Layer 8 of a small transformer language model trained on English Wikipedia (14 layers, counted from 0, width 64).
A neuron's activation on a vector x is SiLU(gate . x) times (in . x), where the dot is the dot product.

Input weights of the MLP neurons that the questions are about. A number n stands for n times 0.005.
n4 gate: 30 -12 15 1 -42 0 39 -36 67 21 6 23 -35 11 -7 10 -13 -29 37 33 -25 -1 -2 -40 -11 -4 10 -40 19 11 29 26 33 1 0 29 -43 13 -6 -22 20 6 23 -10 -23 -38 2 14 33 -49 35 26 40 -32 -12 49 47 -10 48 21 40 45 2 24
n28 gate: 5 -5 14 -20 8 -29 -27 -60 15 19 -28 -30 -17 39 12 -15 10 -26 -67 -44 13 -19 -26 -33 -17 -52 -26 50 39 -7 20 11 -57 14 -10 20 8 -2 12 2 -28 -17 19 5 -15 -14 -5 3 -35 -2 -5 -12 41 40 -14 -24 -11 2 17 -21 9 -37 -17 -20
n33 gate: -10 -16 89 10 23 -60 -23 23 63 -1 -17 -24 22 2 33 -26 51 -22 -21 -4 16 13 6 22 6 15 3 -43 3 -72 14 39 -26 15 0 14 -55 17 7 10 -3 -66 17 -18 15 3 17 -11 35 3 -39 -51 -11 -19 24 0 0 -10 -10 21 -51 3 -12 -35
n41 gate: -63 -23 -5 17 28 37 -14 -3 37 24 6 -7 -21 -9 -17 36 68 35 -38 -58 -40 -35 52 42 -21 -45 -3 54 4 31 -15 -13 -28 21 2 25 38 11 -8 -39 30 7 -6 -30 -38 -28 -60 -41 -24 -29 -2 -42 1 16 29 38 -48 3 -38 42 -53 -5 -19 -25
n53 gate: 0 -13 -37 2 42 -25 -32 38 23 38 21 -17 -44 -1 37 -7 -13 -24 -29 -18 15 -9 19 -1 -16 6 -30 12 25 68 0 0 0 68 -19 20 -68 -9 -25 19 9 -34 7 38 -27 -15 -5 8 -10 29 2 16 -44 11 26 -3 14 -12 13 11 -6 37 32 61
n61 gate: -6 -6 5 -8 -63 -29 19 10 30 17 14 2 -5 -13 -27 9 -30 36 -27 -29 -24 43 -11 -15 -44 9 -35 -21 15 1 1 -21 -15 10 35 27 1 4 20 -6 24 -29 43 -19 -59 10 -6 -48 -35 -15 35 13 8 -4 -25 -12 -25 -14 4 -4 35 -35 28 35
n68 gate: 9 -20 12 16 39 36 17 4 -23 -24 20 10 5 17 -71 40 6 -40 -10 -42 46 1 20 -1 8 -19 12 -33 -37 -5 -24 14 4 -10 -24 7 -20 9 -3 -27 19 8 3 -29 -17 -38 11 16 8 -42 4 -31 8 24 4 -35 -58 -13 -12 -22 -8 17 -10 -8
n72 gate: 8 45 69 -4 -8 -10 9 -43 40 23 3 11 1 -21 -5 3 36 7 -20 -2 -8 18 -47 30 -7 -25 -11 26 -1 -13 3 -30 -38 4 12 -2 20 -2 -11 -26 67 1 43 -19 11 -28 67 40 22 17 -23 23 65 -22 -38 -65 -15 -10 -41 -18 30 57 -3 -10
n116 gate: 21 -26 -7 -37 -85 42 -53 44 -16 -13 -28 -10 -19 -16 -1 -5 54 -47 -33 -30 11 3 -20 -20 17 -5 -61 -14 19 33 -16 0 -5 33 18 13 -37 -2 -22 -41 43 15 40 22 26 -24 -13 56 15 -28 -2 -20 -4 -8 10 -11 35 2 1 -10 -16 28 25 -36
n127 gate: -5 51 -13 -11 7 -40 13 32 7 14 -36 4 1 -22 16 2 -7 -11 25 -2 -46 -17 -57 17 14 -34 -71 17 29 44 38 -64 25 29 25 12 -58 11 -9 50 -23 10 -2 -4 -5 56 59 6 -52 93 -2 18 30 -13 13 -12 -42 59 7 -13 31 -31 19 65
n128 gate: 40 5 -23 25 0 2 -40 -15 -1 -5 -14 -2 67 -9 -49 9 10 -8 -22 12 37 24 15 -4 39 -45 4 35 35 42 -19 -39 -13 45 34 40 -30 23 -8 35 -13 8 55 56 -15 3 1 -42 48 8 -8 26 2 -16 -20 -13 0 -24 -33 -4 22 -11 -22 -22
n147 gate: 12 -27 -23 -66 -4 -61 7 1 37 3 -44 -10 15 42 60 -35 -12 28 31 17 32 45 29 17 32 19 10 -11 17 72 -12 5 -25 13 31 20 -4 27 24 22 -20 48 16 1 -38 -5 2 -32 28 26 27 -26 0 -41 59 2 -24 -21 0 -26 17 -3 6 -16
n149 gate: 56 6 44 48 -48 -34 -45 -11 3 12 13 44 33 -18 21 -26 -33 8 32 18 25 4 27 0 -19 -17 0 -28 -32 35 -18 35 8 28 -17 -13 21 26 -24 -11 14 38 25 -30 -39 30 -28 34 18 -10 -20 19 24 40 8 -7 -40 -31 -38 13 22 -4 5 -16
n151 gate: -27 -38 51 21 26 -38 -3 14 39 -34 -41 -23 46 -17 6 -19 30 2 7 22 4 25 -17 0 -14 33 -31 5 -25 7 10 -26 -29 20 -24 44 -13 18 -13 28 -13 3 -6 31 33 -28 -14 48 -1 13 3 8 -76 6 -17 -36 -26 -26 -17 -26 -7 6 22 22
n152 gate: -39 -12 50 -24 -3 -25 29 37 79 -18 -51 -14 -45 36 7 17 73 -65 -23 10 29 6 -3 -47 44 -10 15 -26 30 48 29 -14 34 -26 34 -47 -14 65 51 3 58 -81 4 -16 -12 -18 15 -29 -10 13 -12 -26 21 6 -27 44 -29 -12 -13 29 -35 -23 -58 61
n154 gate: -17 -36 50 -75 2 -19 -60 -3 17 31 -26 7 -32 -50 19 -12 14 -1 1 -1 -5 21 51 -64 -21 -1 -23 17 -17 45 68 -8 4 21 6 4 -31 -25 35 18 -13 34 -12 43 -26 13 -5 -9 -5 18 41 14 -28 58 -10 -22 -25 26 29 31 -32 -58 -25 -2
n161 gate: 12 -24 -7 -23 48 36 -7 16 22 12 -26 -15 4 3 -4 15 32 25 38 55 -48 41 6 -26 -25 8 -56 22 35 23 50 6 -16 -6 -33 -7 5 -13 -5 8 -10 -22 17 13 40 -34 5 -23 -17 18 -29 -34 -1 23 28 7 -1 5 -31 -18 -29 -29 -4 -33
n184 gate: -11 24 4 7 -8 3 -6 14 12 60 -4 -1 19 2 -8 -6 -9 10 -3 -29 -5 44 -8 12 -50 -14 -53 -61 -8 -19 22 -31 -5 4 20 -5 5 -35 -11 18 37 -25 7 -5 3 44 51 -7 -83 -5 10 13 30 -58 37 -1 -17 -50 -14 -56 -14 22 -12 9
n186 gate: 3 -12 -54 15 -24 2 -29 2 -3 -12 15 -15 39 23 6 27 9 -48 -28 -28 7 -17 5 -3 -2 -33 -19 6 8 37 17 24 19 23 -6 8 5 24 -6 -10 21 28 -53 -61 6 43 37 22 -4 7 4 23 6 -8 35 7 17 34 -5 -67 -7 40 59 43
n4 in: 0 0 2 41 -19 6 7 3 -36 -13 -71 8 -15 34 39 13 -28 -11 1 -28 7 36 49 -1 -15 -11 -42 -4 42 24 -27 -19 -27 15 11 -40 14 8 4 22 -6 34 1 7 -16 2 22 -20 -24 -15 -35 17 -38 1 37 -27 17 -22 -45 -18 -41 -18 21 0
n28 in: -23 19 25 18 29 -15 -42 -19 -24 -9 -42 -42 15 -14 59 5 24 7 -27 -12 -41 8 -12 -33 -17 -2 16 35 5 23 26 15 -55 10 -29 5 1 -12 -14 -49 4 17 -28 -16 8 -13 -9 -11 3 -9 18 3 7 20 -34 -22 12 8 15 26 10 -16 31 5
n33 in: -20 -4 -18 0 -39 -11 -34 10 -13 36 -16 -14 53 -59 -1 -16 -12 -12 -72 15 33 1 2 -14 19 -16 -22 -7 11 -3 9 -41 7 -8 -18 -19 -14 -3 1 -21 61 -14 8 12 47 15 -15 -16 14 1 44 -29 18 6 15 12 -42 27 3 -10 -12 10 15 -23
n41 in: -2 -23 15 -4 -60 25 -19 -7 -3 22 -27 -20 24 13 20 15 14 20 13 -36 -2 15 11 -1 37 -16 -3 30 -20 31 -10 19 2 -2 2 11 -53 13 -8 -40 7 22 10 59 10 11 -41 -51 -9 31 -7 -6 -34 27 9 53 32 22 -9 30 -22 -26 50 67
n53 in: 38 -7 4 -34 44 -41 2 1 46 10 -39 4 20 -13 19 -21 25 -22 1 11 24 -24 -32 23 66 18 7 36 -13 -40 -9 0 -15 -13 -11 13 -2 9 21 -45 -7 5 24 -37 -27 -32 30 -19 -23 37 16 -15 -6 19 -14 45 21 -17 -19 -14 -10 38 -39 -11
n61 in: 10 -5 -16 -1 -40 -22 25 -27 -47 20 18 16 5 -24 25 -23 -15 -15 39 -19 37 -22 -40 -3 -17 20 -39 36 -27 62 7 -1 5 -7 8 31 0 -31 -19 7 47 -17 -11 16 -12 0 -30 -31 -29 14 -25 -16 -3 42 -2 -12 16 16 28 -27 -8 13 3 -27
n68 in: -22 -2 17 12 8 1 14 -40 -31 10 5 44 61 -5 9 -20 -7 -33 -27 -41 28 6 40 9 14 -5 -40 -4 -18 -18 32 7 20 1 -8 -36 13 -6 -4 -19 -13 -27 -6 65 -37 -40 1 4 -8 -27 -4 -8 28 5 21 5 -17 -16 6 1 -11 -15 -9 -23
n72 in: -3 1 28 15 13 8 20 -20 -27 13 17 -14 7 -35 -14 -14 -11 -19 13 19 -11 8 -13 7 1 22 -4 16 8 -43 -39 29 -14 5 30 -8 53 -2 6 -21 -1 -1 15 -22 14 -21 -12 38 -16 26 5 -21 17 17 -12 -21 -29 38 -28 -11 -4 29 6 -5
n116 in: 20 25 49 41 -5 19 -33 -13 -16 -8 -40 2 15 16 -8 -4 1 2 -28 37 -32 -21 -27 1 -2 20 9 -4 -14 -12 21 -9 -18 -16 9 44 3 -5 31 -44 18 15 56 0 10 12 49 -19 23 9 11 5 12 -16 -2 9 -37 -28 -8 -5 1 -21 -20 61
n127 in: -13 -11 -16 19 22 -36 -75 -28 12 12 0 40 42 -9 -6 -46 -4 -28 30 15 13 43 -44 55 31 -10 4 16 -30 -1 12 -26 -8 20 -16 40 -5 11 23 -43 12 28 23 4 2 -2 20 16 18 -25 42 -7 12 8 -39 -20 5 32 29 -8 4 -14 -19 14
n128 in: -33 8 -12 44 -10 26 -16 30 14 -1 31 21 -27 -25 -19 28 28 -16 10 7 43 31 -10 41 -47 -29 23 17 24 -25 -41 -48 11 32 -5 1 34 -2 3 5 0 9 2 9 -10 31 47 -13 21 10 9 1 -1 13 -31 3 -12 -49 -17 -28 -19 -36 -37 -25
n147 in: -6 11 10 -16 -16 -35 20 31 -6 5 -24 -7 8 -29 -4 -20 -12 20 21 5 9 -28 -16 23 15 31 -1 4 -24 18 23 -9 -36 -26 5 1 10 43 -66 22 29 19 -24 52 34 -20 -14 -30 -83 53 42 -6 15 24 -16 1 14 -23 -22 -16 -1 19 16 -1
n149 in: 9 -4 -1 -52 44 -34 -31 9 18 23 11 30 -2 -22 -5 -20 6 -23 18 34 20 -6 16 34 -14 62 -19 26 -3 41 -9 46 -3 26 30 2 34 -3 26 -4 18 19 5 4 12 -29 -29 -50 0 -16 26 24 18 28 -1 -3 -24 -28 24 1 -11 -46 -6 26
n151 in: -13 -4 8 11 9 -12 26 -43 -8 10 19 39 48 -3 1 42 -36 35 0 25 -57 -24 -32 -3 -1 7 -20 -34 -59 12 -3 6 -21 0 -1 -13 -30 -2 -1 -26 -28 -18 48 2 2 -63 -30 23 -37 -28 -4 18 15 -8 -10 -21 -33 -17 -9 29 -11 -12 -25 20
n152 in: -63 7 10 -3 -5 -38 5 35 11 -19 -67 -42 -45 8 28 4 14 -24 -29 -15 6 -7 9 3 8 -1 -5 -14 44 14 -6 11 14 -14 16 -28 -12 32 75 -31 29 -61 18 18 46 -13 -37 -34 14 7 -12 -41 48 -25 -25 52 -35 24 -51 25 -51 -22 -1 4
n154 in: 62 24 -35 -6 -15 8 -37 19 -25 -13 -5 -47 -9 24 60 28 -24 27 37 -14 4 -6 -12 -12 19 38 16 38 -23 -48 3 16 -5 4 36 -42 -13 37 9 -4 4 -7 3 7 -5 -32 -15 -34 -21 15 41 8 50 -2 -2 1 31 -24 14 -10 -28 35 -3 -28
n161 in: -5 -22 -28 -8 -7 -29 -4 41 -5 -21 -10 -31 -21 -24 16 8 2 30 4 14 -6 -20 10 0 25 -6 2 -6 4 70 39 55 -35 5 -28 47 -32 5 -9 51 -31 6 -24 -9 23 -19 -33 19 -14 -25 2 8 -7 -15 13 -11 52 -14 -48 6 -9 -15 -31 2
n184 in: 40 7 9 27 4 27 -13 -18 -31 3 -13 2 -5 48 -23 -17 -38 1 8 -68 -10 21 29 11 -5 11 12 -19 -9 -53 -39 12 42 -36 24 -38 26 -42 4 30 -25 32 12 -15 -23 -13 20 28 -11 -3 9 1 -17 0 25 -6 -10 -22 28 17 -37 3 -3 -37
n186 in: -29 -26 -4 -2 -54 -14 29 24 -46 12 -1 31 8 7 16 45 -27 17 36 -18 -10 -15 52 11 18 -5 2 17 26 -22 -17 5 -24 7 26 9 21 -29 15 24 -8 -2 25 8 25 -30 27 2 -12 42 -60 10 -16 27 24 -2 -3 -19 -15 -4 5 -13 -19 10

Each question shows a token from some text and the vector x that enters the MLP there. A number n stands for n times 0.03.

"k": -9 18 23 62 11 -17 -11 -13 -21 21 26 -17 24 -10 -17 -2 -34 8 -32 -9 18 -1 -2 28 15 -8 8 -17 -4 6 -49 -24 -7 -12 15 -29 12 6 -13 -9 -6 -40 -21 -16 44 -1 17 -6 10 -28 17 -55 35 -19 -2 -15 3 9 2 9 23 33 41 -22
The two highest activations, in order: n72, n33

"ord": -21 18 -2 -18 10 32 -2 -6 15 -41 36 -16 26 10 27 -9 -9 3 23 62 -18 -2 -4 19 5 47 -25 -2 -36 -29 6 -21 -1 4 -19 -11 -4 -33 16 5 -11 43 32 21 -6 -31 -5 29 27 -16 -1 -13 18 4 14 10 30 11 19 -1 -33 27 27 -19
Which of these neurons fires most? n151

" at": -7 -13 3 -9 -3 -17 -3 12 18 -40 14 -18 -8 13 -21 15 -58 2 -19 -4 12 -23 -5 21 16 10 28 2 9 -2 0 2 21 4 3 19 7 -3 52 -11 -18 6 1 26 -27 -10 4 18 -2 -2 -7 -8 -7 20 10 -11 11 11 -20 -22 11 -10 11 -35
Which neuron fires most, and how strongly? n41, at about 0.085

" |": 3 -2 -11 1 -3 -1 3 15 -4 -10 -25 -15 -16 -5 3 -6 -75 10 -2 9 -7 -6 4 -2 11 9 -3 -2 7 5 -24 1 -5 -12 2 -5 -1 45 3 -8 5 21 8 2 -3 9 -14 -2 12 5 -1 -15 -1 27 -1 -6 6 29 -5 8 4 -1 -11 -21
Which of these neurons fires most? n147

",": -5 -12 -16 -5 3 -10 20 10 5 -29 2 0 -6 27 7 13 -71 -7 -8 -5 -6 1 -9 -19 28 9 -13 9 19 -13 -8 3 5 -20 -6 -2 9 -3 6 -12 -2 -9 12 3 -17 -3 4 10 -2 3 11 2 -9 36 9 -16 7 22 -16 20 -6 -2 21 -18
Which of these neurons fires most? n128

"1": -8 5 -26 0 -8 17 -6 54 16 -40 1 -14 -15 3 -11 -10 -43 -4 -17 -1 -5 -12 -13 -6 -31 15 -20 -8 -6 -19 -8 9 -9 12 19 5 39 -25 -27 -8 2 22 15 -8 11 13 -17 -5 7 -35 1 -8 13 27 13 38 1 18 -27 3 28 -8 -1 37
Which of these neurons fires most? n116

"8": 20 -4 -7 5 -15 -19 1 12 1 -48 -30 -3 -11 -6 11 -1 -51 -3 -11 10 -7 27 1 -1 18 24 9 -3 0 -25 -31 5 -13 2 9 5 -7 1 -7 -8 -23 5 -10 11 -10 25 -6 -9 18 2 -9 10 22 12 4 45 5 9 -31 19 3 11 23 6
Which of these neurons fires most? n68

"g": 3 -49 10 -51 -34 -43 -13 8 -28 11 -11 -9 -9 8 -21 8 -11 3 17 -30 0 16 46 2 3 -5 0 -11 -22 25 -20 14 -21 17 -1 28 24 -19 -24 9 -22 23 15 -30 -13 7 2 -23 6 23 24 -24 -22 -31 13 -13 37 21 27 -28 2 -4 15 -23
Which neuron fires most, and how strongly? n147, at about 0.77

"ird": -12 -17 12 3 -57 19 -2 22 -24 3 9 -5 29 -11 -4 -19 -39 43 3 -3 23 -2 14 21 24 -12 -23 -18 -4 -45 8 -15 8 7 10 -23 2 -51 6 -34 -14 47 22 22 22 -4 23 8 37 -31 -8 23 -16 24 19 3 4 -3 -2 -18 -19 -7 2 -5
Which of these neurons fires most? n116

"ina": -28 -16 22 27 -6 10 6 2 -6 -1 -4 -4 -5 31 -17 23 -50 -13 33 -11 -35 -8 24 5 -8 17 -25 -17 18 -41 3 -8 15 28 -3 -3 -30 -15 -16 14 -14 53 -29 -13 -1 -14 9 -4 9 -9 -9 25 2 9 1 11 0 -5 21 -24 11 3 6 -3
Which neuron fires most, and how strongly? n4, at about 0.86

"od": -23 -24 -4 3 -8 -8 -31 -17 6 12 -7 -9 19 -11 18 12 -23 10 10 -39 -32 32 -2 -14 -46 36 32 22 -9 -44 4 -43 -12 -10 -13 12 31 -20 -15 7 2 28 7 2 -21 -23 1 -11 17 19 11 7 12 -23 11 9 8 30 22 0 72 -13 -2 19
Which of these neurons fires most? n152

" T": -24 -14 8 40 19 -2 -10 55 0 -19 -11 -8 -3 21 -2 1 -29 22 -11 -17 7 1 -6 5 -3 9 -3 -6 0 -9 0 7 -1 4 2 -5 30 -25 33 -2 -1 -21 13 6 10 -4 14 26 10 1 -17 -18 -10 -2 8 -4 1 17 52 -14 16 -4 -12 -12
Which three neurons fire most, strongest first? n41, n147, n149

"s": -3 5 -8 47 -16 -2 19 0 -37 5 -12 -27 -7 17 10 -6 -38 31 7 -7 10 26 1 9 -9 0 -14 3 -24 2 -32 28 13 0 -5 14 41 -32 -12 15 -7 4 6 -8 -11 -4 1 8 -24 19 -3 -5 21 33 -30 -11 3 -8 40 10 -13 -2 -5 -10
Which of these neurons fires most? n61

" ex": -5 -12 -14 17 13 30 1 12 -22 12 -31 -50 -25 -2 4 3 -6 -8 6 22 22 -28 19 7 -35 1 -18 0 21 -31 -11 0 -5 -4 -32 3 -11 -7 -13 -8 -35 -46 16 44 -8 1 24 20 -4 7 3 18 -36 11 17 3 2 -5 40 5 21 -12 9 -4
Which neuron fires most, and how strongly? n149, at about 0.2

"em": 3 21 11 -1 -1 39 -9 29 -45 4 -10 5 62 16 24 13 -26 22 -3 5 9 0 2 62 -12 8 21 25 32 -24 -45 -16 -9 -6 -20 22 31 -2 -6 20 22 9 7 -45 -10 -1 -37 3 12 45 -7 16 7 -4 -4 18 -10 -1 0 -5 25 -6 40 -39
Which of these neurons fires most? n128

" M": -13 -10 -7 3 -2 -14 -6 34 5 -29 -9 2 10 4 0 1 -34 -1 -41 0 12 15 -8 12 -2 10 9 2 17 -20 -37 11 4 3 -12 1 3 0 4 -3 -12 -25 19 7 8 4 11 12 3 10 -12 -1 2 7 6 -5 -6 26 56 -4 5 -15 2 0
Which three neurons fire most, strongest first? n33, n161, n41

"th": 7 -28 -19 43 2 -11 14 22 -14 15 -10 -20 2 35 1 -20 -36 37 8 -9 -1 24 30 35 11 -1 36 14 -12 -11 -18 -21 -19 -8 2 14 31 -50 23 1 7 8 21 -19 -19 7 -5 -17 -14 -1 0 -19 13 10 17 18 21 -6 20 3 -70 -5 3 -7
The two highest activations, in order: n184, n41

" S": -18 -20 14 23 25 5 2 26 -10 -22 -25 -28 -22 -13 13 -1 -29 -1 -18 -5 -4 15 -13 -5 -1 -7 3 5 3 -21 -24 16 5 9 1 5 15 -10 17 6 5 -14 5 -9 6 7 9 2 -6 8 -2 -1 17 11 2 -38 -7 18 55 -4 -12 2 -2 -11
Which three neurons fire most, strongest first? n28, n41, n147

" call": 16 -40 25 14 -18 2 -13 24 -18 -39 22 -8 22 -13 10 0 -35 50 -10 23 11 -14 -7 25 5 -5 9 12 13 1 27 15 29 -6 -5 14 -2 -67 12 -20 15 48 48 15 -1 8 -12 -8 -14 -2 3 16 6 11 26 -8 13 22 0 -22 2 9 -2 -36
The two highest activations, in order: n116, n152

"oy": -1 52 9 -3 -9 0 4 -4 16 -23 -14 4 22 -21 -25 11 -45 8 11 -12 -20 -14 -12 -29 -17 35 21 -6 4 -26 -1 -13 -20 29 -5 17 21 -37 -9 13 -29 45 -2 16 3 -5 -27 -14 -15 -11 19 4 -10 -18 -35 -19 0 21 20 -20 -19 -10 14 -4
Which neuron fires most, and how strongly? n151, at about 0.3

"er": 14 -60 15 3 3 11 -16 -1 46 3 -1 -15 2 -32 20 7 9 13 -23 3 16 -23 -6 16 9 29 -26 24 0 -39 -39 2 -23 -22 6 57 -12 3 -12 9 14 10 -42 1 15 -32 13 5 2 34 42 -25 -29 10 -31 16 -29 -17 5 -9 -31 36 20 19
Which three neurons fire most, strongest first? n53, n33, n41

" re": 9 -41 -10 22 0 -26 18 14 -39 -21 -32 -2 -33 -21 9 17 -3 -5 -22 10 28 -57 36 14 -4 5 -23 -6 13 1 -46 15 8 -35 -4 16 6 -27 -6 11 -7 -10 7 7 -10 2 27 26 -9 -26 -10 5 2 28 5 -9 -21 31 31 -2 32 -24 11 24
Which of these neurons fires most? n186

"A": -3 6 -12 -35 -10 -15 -17 16 12 -8 -18 -24 -5 0 20 -9 -45 1 19 -33 29 -2 24 -10 -31 20 18 4 -18 -8 -8 -12 30 -36 -1 -11 29 -27 14 13 -17 20 12 -24 -11 -15 -31 -22 10 -26 0 4 13 14 -10 27 -14 1 22 -2 -46 0 13 -31
Which of these neurons fires most? n154

"act": 7 -9 10 0 14 28 -41 41 -24 -22 8 25 -21 11 31 17 -35 -23 -20 -26 -38 -16 -4 1 -3 -13 -19 -4 -9 7 16 -7 -36 26 -2 -26 31 -20 -8 4 -17 29 19 18 -15 21 -24 9 1 -6 7 -6 31 42 10 -11 19 27 -2 -4 -39 35 -28 -17
The two highest activations, in order: n154, n28

"U": 0 -3 30 -29 5 -6 -37 23 -19 -34 -37 -17 26 -20 8 8 -35 -22 -2 -55 -25 3 21 -21 7 8 12 -4 -3 -23 -18 -4 3 -7 -14 28 -17 -14 -4 -8 -6 -9 -21 -22 20 -4 -53 -41 31 5 14 -2 6 -8 -13 19 -16 2 27 -10 -25 8 30 -12
Which three neurons fire most, strongest first? n33, n154, n41

"c": -7 8 7 9 -46 8 32 -25 7 31 3 -1 40 17 3 20 2 -33 -7 -22 -15 12 3 32 -17 -22 35 29 9 -17 -54 14 -22 -23 5 13 15 -30 -18 16 15 23 -1 15 2 -41 -12 -14 16 -20 30 -21 16 -24 -23 21 -20 -10 25 -11 6 -51 7 -12
Which three neurons fire most, strongest first? n41, n128, n161

"aking": 19 5 11 55 -12 12 4 10 -42 -16 38 -2 14 -7 -24 -17 -52 37 11 21 12 -6 9 3 -16 -17 6 8 -29 -30 -1 11 -3 -5 -4 -18 6 -49 5 6 -12 18 8 23 -11 9 -5 10 0 4 2 14 13 18 -17 -28 8 -9 -14 -10 6 -2 11 -12
Which of these neurons fires most? n53

"a": -26 -17 10 53 -27 13 21 -4 -2 15 6 7 -9 3 -25 33 -41 -31 22 -8 16 7 36 10 21 -10 23 4 3 -24 11 -11 -6 12 4 -18 8 -27 -25 -3 -8 44 -30 30 15 -16 15 -39 3 -22 8 9 -8 -11 -28 11 3 -30 22 1 -4 15 22 6
The two highest activations, in order: n4, n68

"inal": 28 -13 7 -28 19 11 -8 18 -27 17 -11 -9 23 -6 -6 -16 -45 42 32 -24 -21 -5 -9 -3 10 12 25 -33 16 7 -15 -15 7 -10 -3 -5 -5 -33 12 9 -22 55 7 -12 -1 26 -15 -3 5 -14 1 37 -14 29 17 -13 19 22 20 10 -15 -10 -13 1
Which of these neurons fires most? n152

" released": -10 -18 -12 18 4 -7 10 12 -5 -33 26 -15 -33 27 -8 -5 -43 14 -17 27 10 -21 -8 -11 -5 -3 26 17 27 -2 -10 -13 8 -3 5 -12 -10 -34 11 -13 -15 40 31 26 7 9 -15 21 15 16 16 20 -15 28 -11 -26 2 23 -21 -48 -2 24 14 -16
Which neuron fires most, and how strongly? n41, at about 0.15

"/": -26 21 -22 20 -5 -10 -19 36 -2 -39 -16 -34 -4 -10 14 22 -55 21 -5 -10 -4 -19 6 -3 16 -43 11 4 -2 -1 -27 26 15 5 2 1 28 -7 16 -9 12 -20 16 3 9 12 -14 -7 5 3 10 12 -11 3 -12 26 -8 26 -14 -1 15 -27 -8 19
The two highest activations, in order: n152, n41

".": 1 -23 -9 17 -33 -8 28 19 12 -14 3 1 12 8 11 -3 -65 -33 -4 -14 1 2 -7 -46 26 -12 9 -1 16 32 -10 9 13 9 5 -19 -4 -4 -1 -6 -6 -4 0 2 -38 7 2 3 4 15 -8 -6 -28 15 0 12 10 43 1 22 25 -5 -4 15
Which of these neurons fires most? n4

"'": -21 4 -9 -7 2 -22 4 -3 -16 -34 -30 -28 17 38 -29 17 -36 36 32 -28 -18 -23 16 19 12 -33 46 5 9 16 -8 -16 -5 -38 -3 9 40 -21 18 8 -14 5 -18 -2 12 3 -17 -6 14 -36 -6 36 27 0 -13 -19 -7 2 17 -11 -25 -24 2 21
Which three neurons fire most, strongest first? n53, n33, n72

" c": -9 -5 -12 23 8 13 3 21 23 13 -7 -5 2 -8 2 -8 -26 -1 -25 0 9 -4 -4 16 11 -8 -4 18 22 13 -28 24 -2 -18 7 -5 11 -21 14 4 -13 -16 11 3 -2 -4 31 28 8 2 6 13 6 5 19 18 12 10 58 -13 -5 -19 -4 -11
Which of these neurons fires most? n151

" ": -10 -41 -31 -6 6 22 -11 22 8 -3 -37 -4 -29 5 -3 0 -57 -8 -10 -2 -3 -4 -14 6 0 8 -22 -11 12 -26 7 23 -1 -6 9 -15 17 -7 -3 -2 -18 -3 16 2 -5 -1 -13 -20 16 -7 -7 -18 -4 6 0 13 10 0 -35 -8 -21 -9 -5 -19
Which of these neurons fires most? n161

" And": -8 -11 33 -3 -5 5 -23 -1 21 -26 25 11 -11 13 -14 4 -24 -28 -30 -5 6 -12 4 4 5 11 27 14 10 -22 1 0 32 11 3 14 27 1 27 19 -19 -3 -23 29 15 -41 18 36 22 9 -18 -20 -17 -14 3 -7 22 19 43 -5 -36 11 -10 -21
Which of these neurons fires most? n147

"e": 3 20 3 54 32 13 27 -22 -31 -1 24 21 -6 -28 -34 27 -5 -28 20 3 3 -7 40 25 -9 -41 -16 -4 17 36 -56 20 -15 -10 -12 -5 46 -24 -21 2 1 38 31 -44 17 3 25 2 3 14 0 -9 25 23 5 8 -21 19 17 5 -2 -11 2 -27
Which of these neurons fires most? n72

" been": -2 -26 -11 13 -2 -11 4 -24 1 -59 -12 7 -17 -14 -1 -8 -55 12 -9 -16 40 -25 14 15 22 17 -4 -4 18 -9 9 14 4 9 3 23 9 -11 -2 3 5 -7 6 4 -15 -31 13 21 13 -5 -3 1 -25 37 -18 -29 -14 12 -16 -3 -8 -1 20 -2
Which neuron fires most, and how strongly? n68, at about 0.36

"ab": 42 -8 -14 0 -12 -22 -6 21 6 -14 -6 -6 22 -6 10 -17 -20 -26 -31 -1 -45 -28 -26 52 8 0 -34 12 -37 -34 -1 -20 6 4 14 -9 1 -27 3 21 2 -17 35 22 -1 -11 -18 40 -4 17 17 -38 -30 36 -7 -5 -9 -29 9 -48 -10 14 15 0
Which of these neurons fires most? n151

" H": -11 -7 12 29 5 -16 12 33 -9 -9 -16 4 6 2 3 3 -18 -6 -25 -8 3 20 -3 28 11 -2 4 2 16 -29 -15 1 -12 1 2 -13 3 -20 21 2 -19 1 19 9 -12 -9 19 -17 15 8 6 -12 0 -2 12 -14 -12 21 60 13 -4 -3 -8 2
Which three neurons fire most, strongest first? n33, n161, n127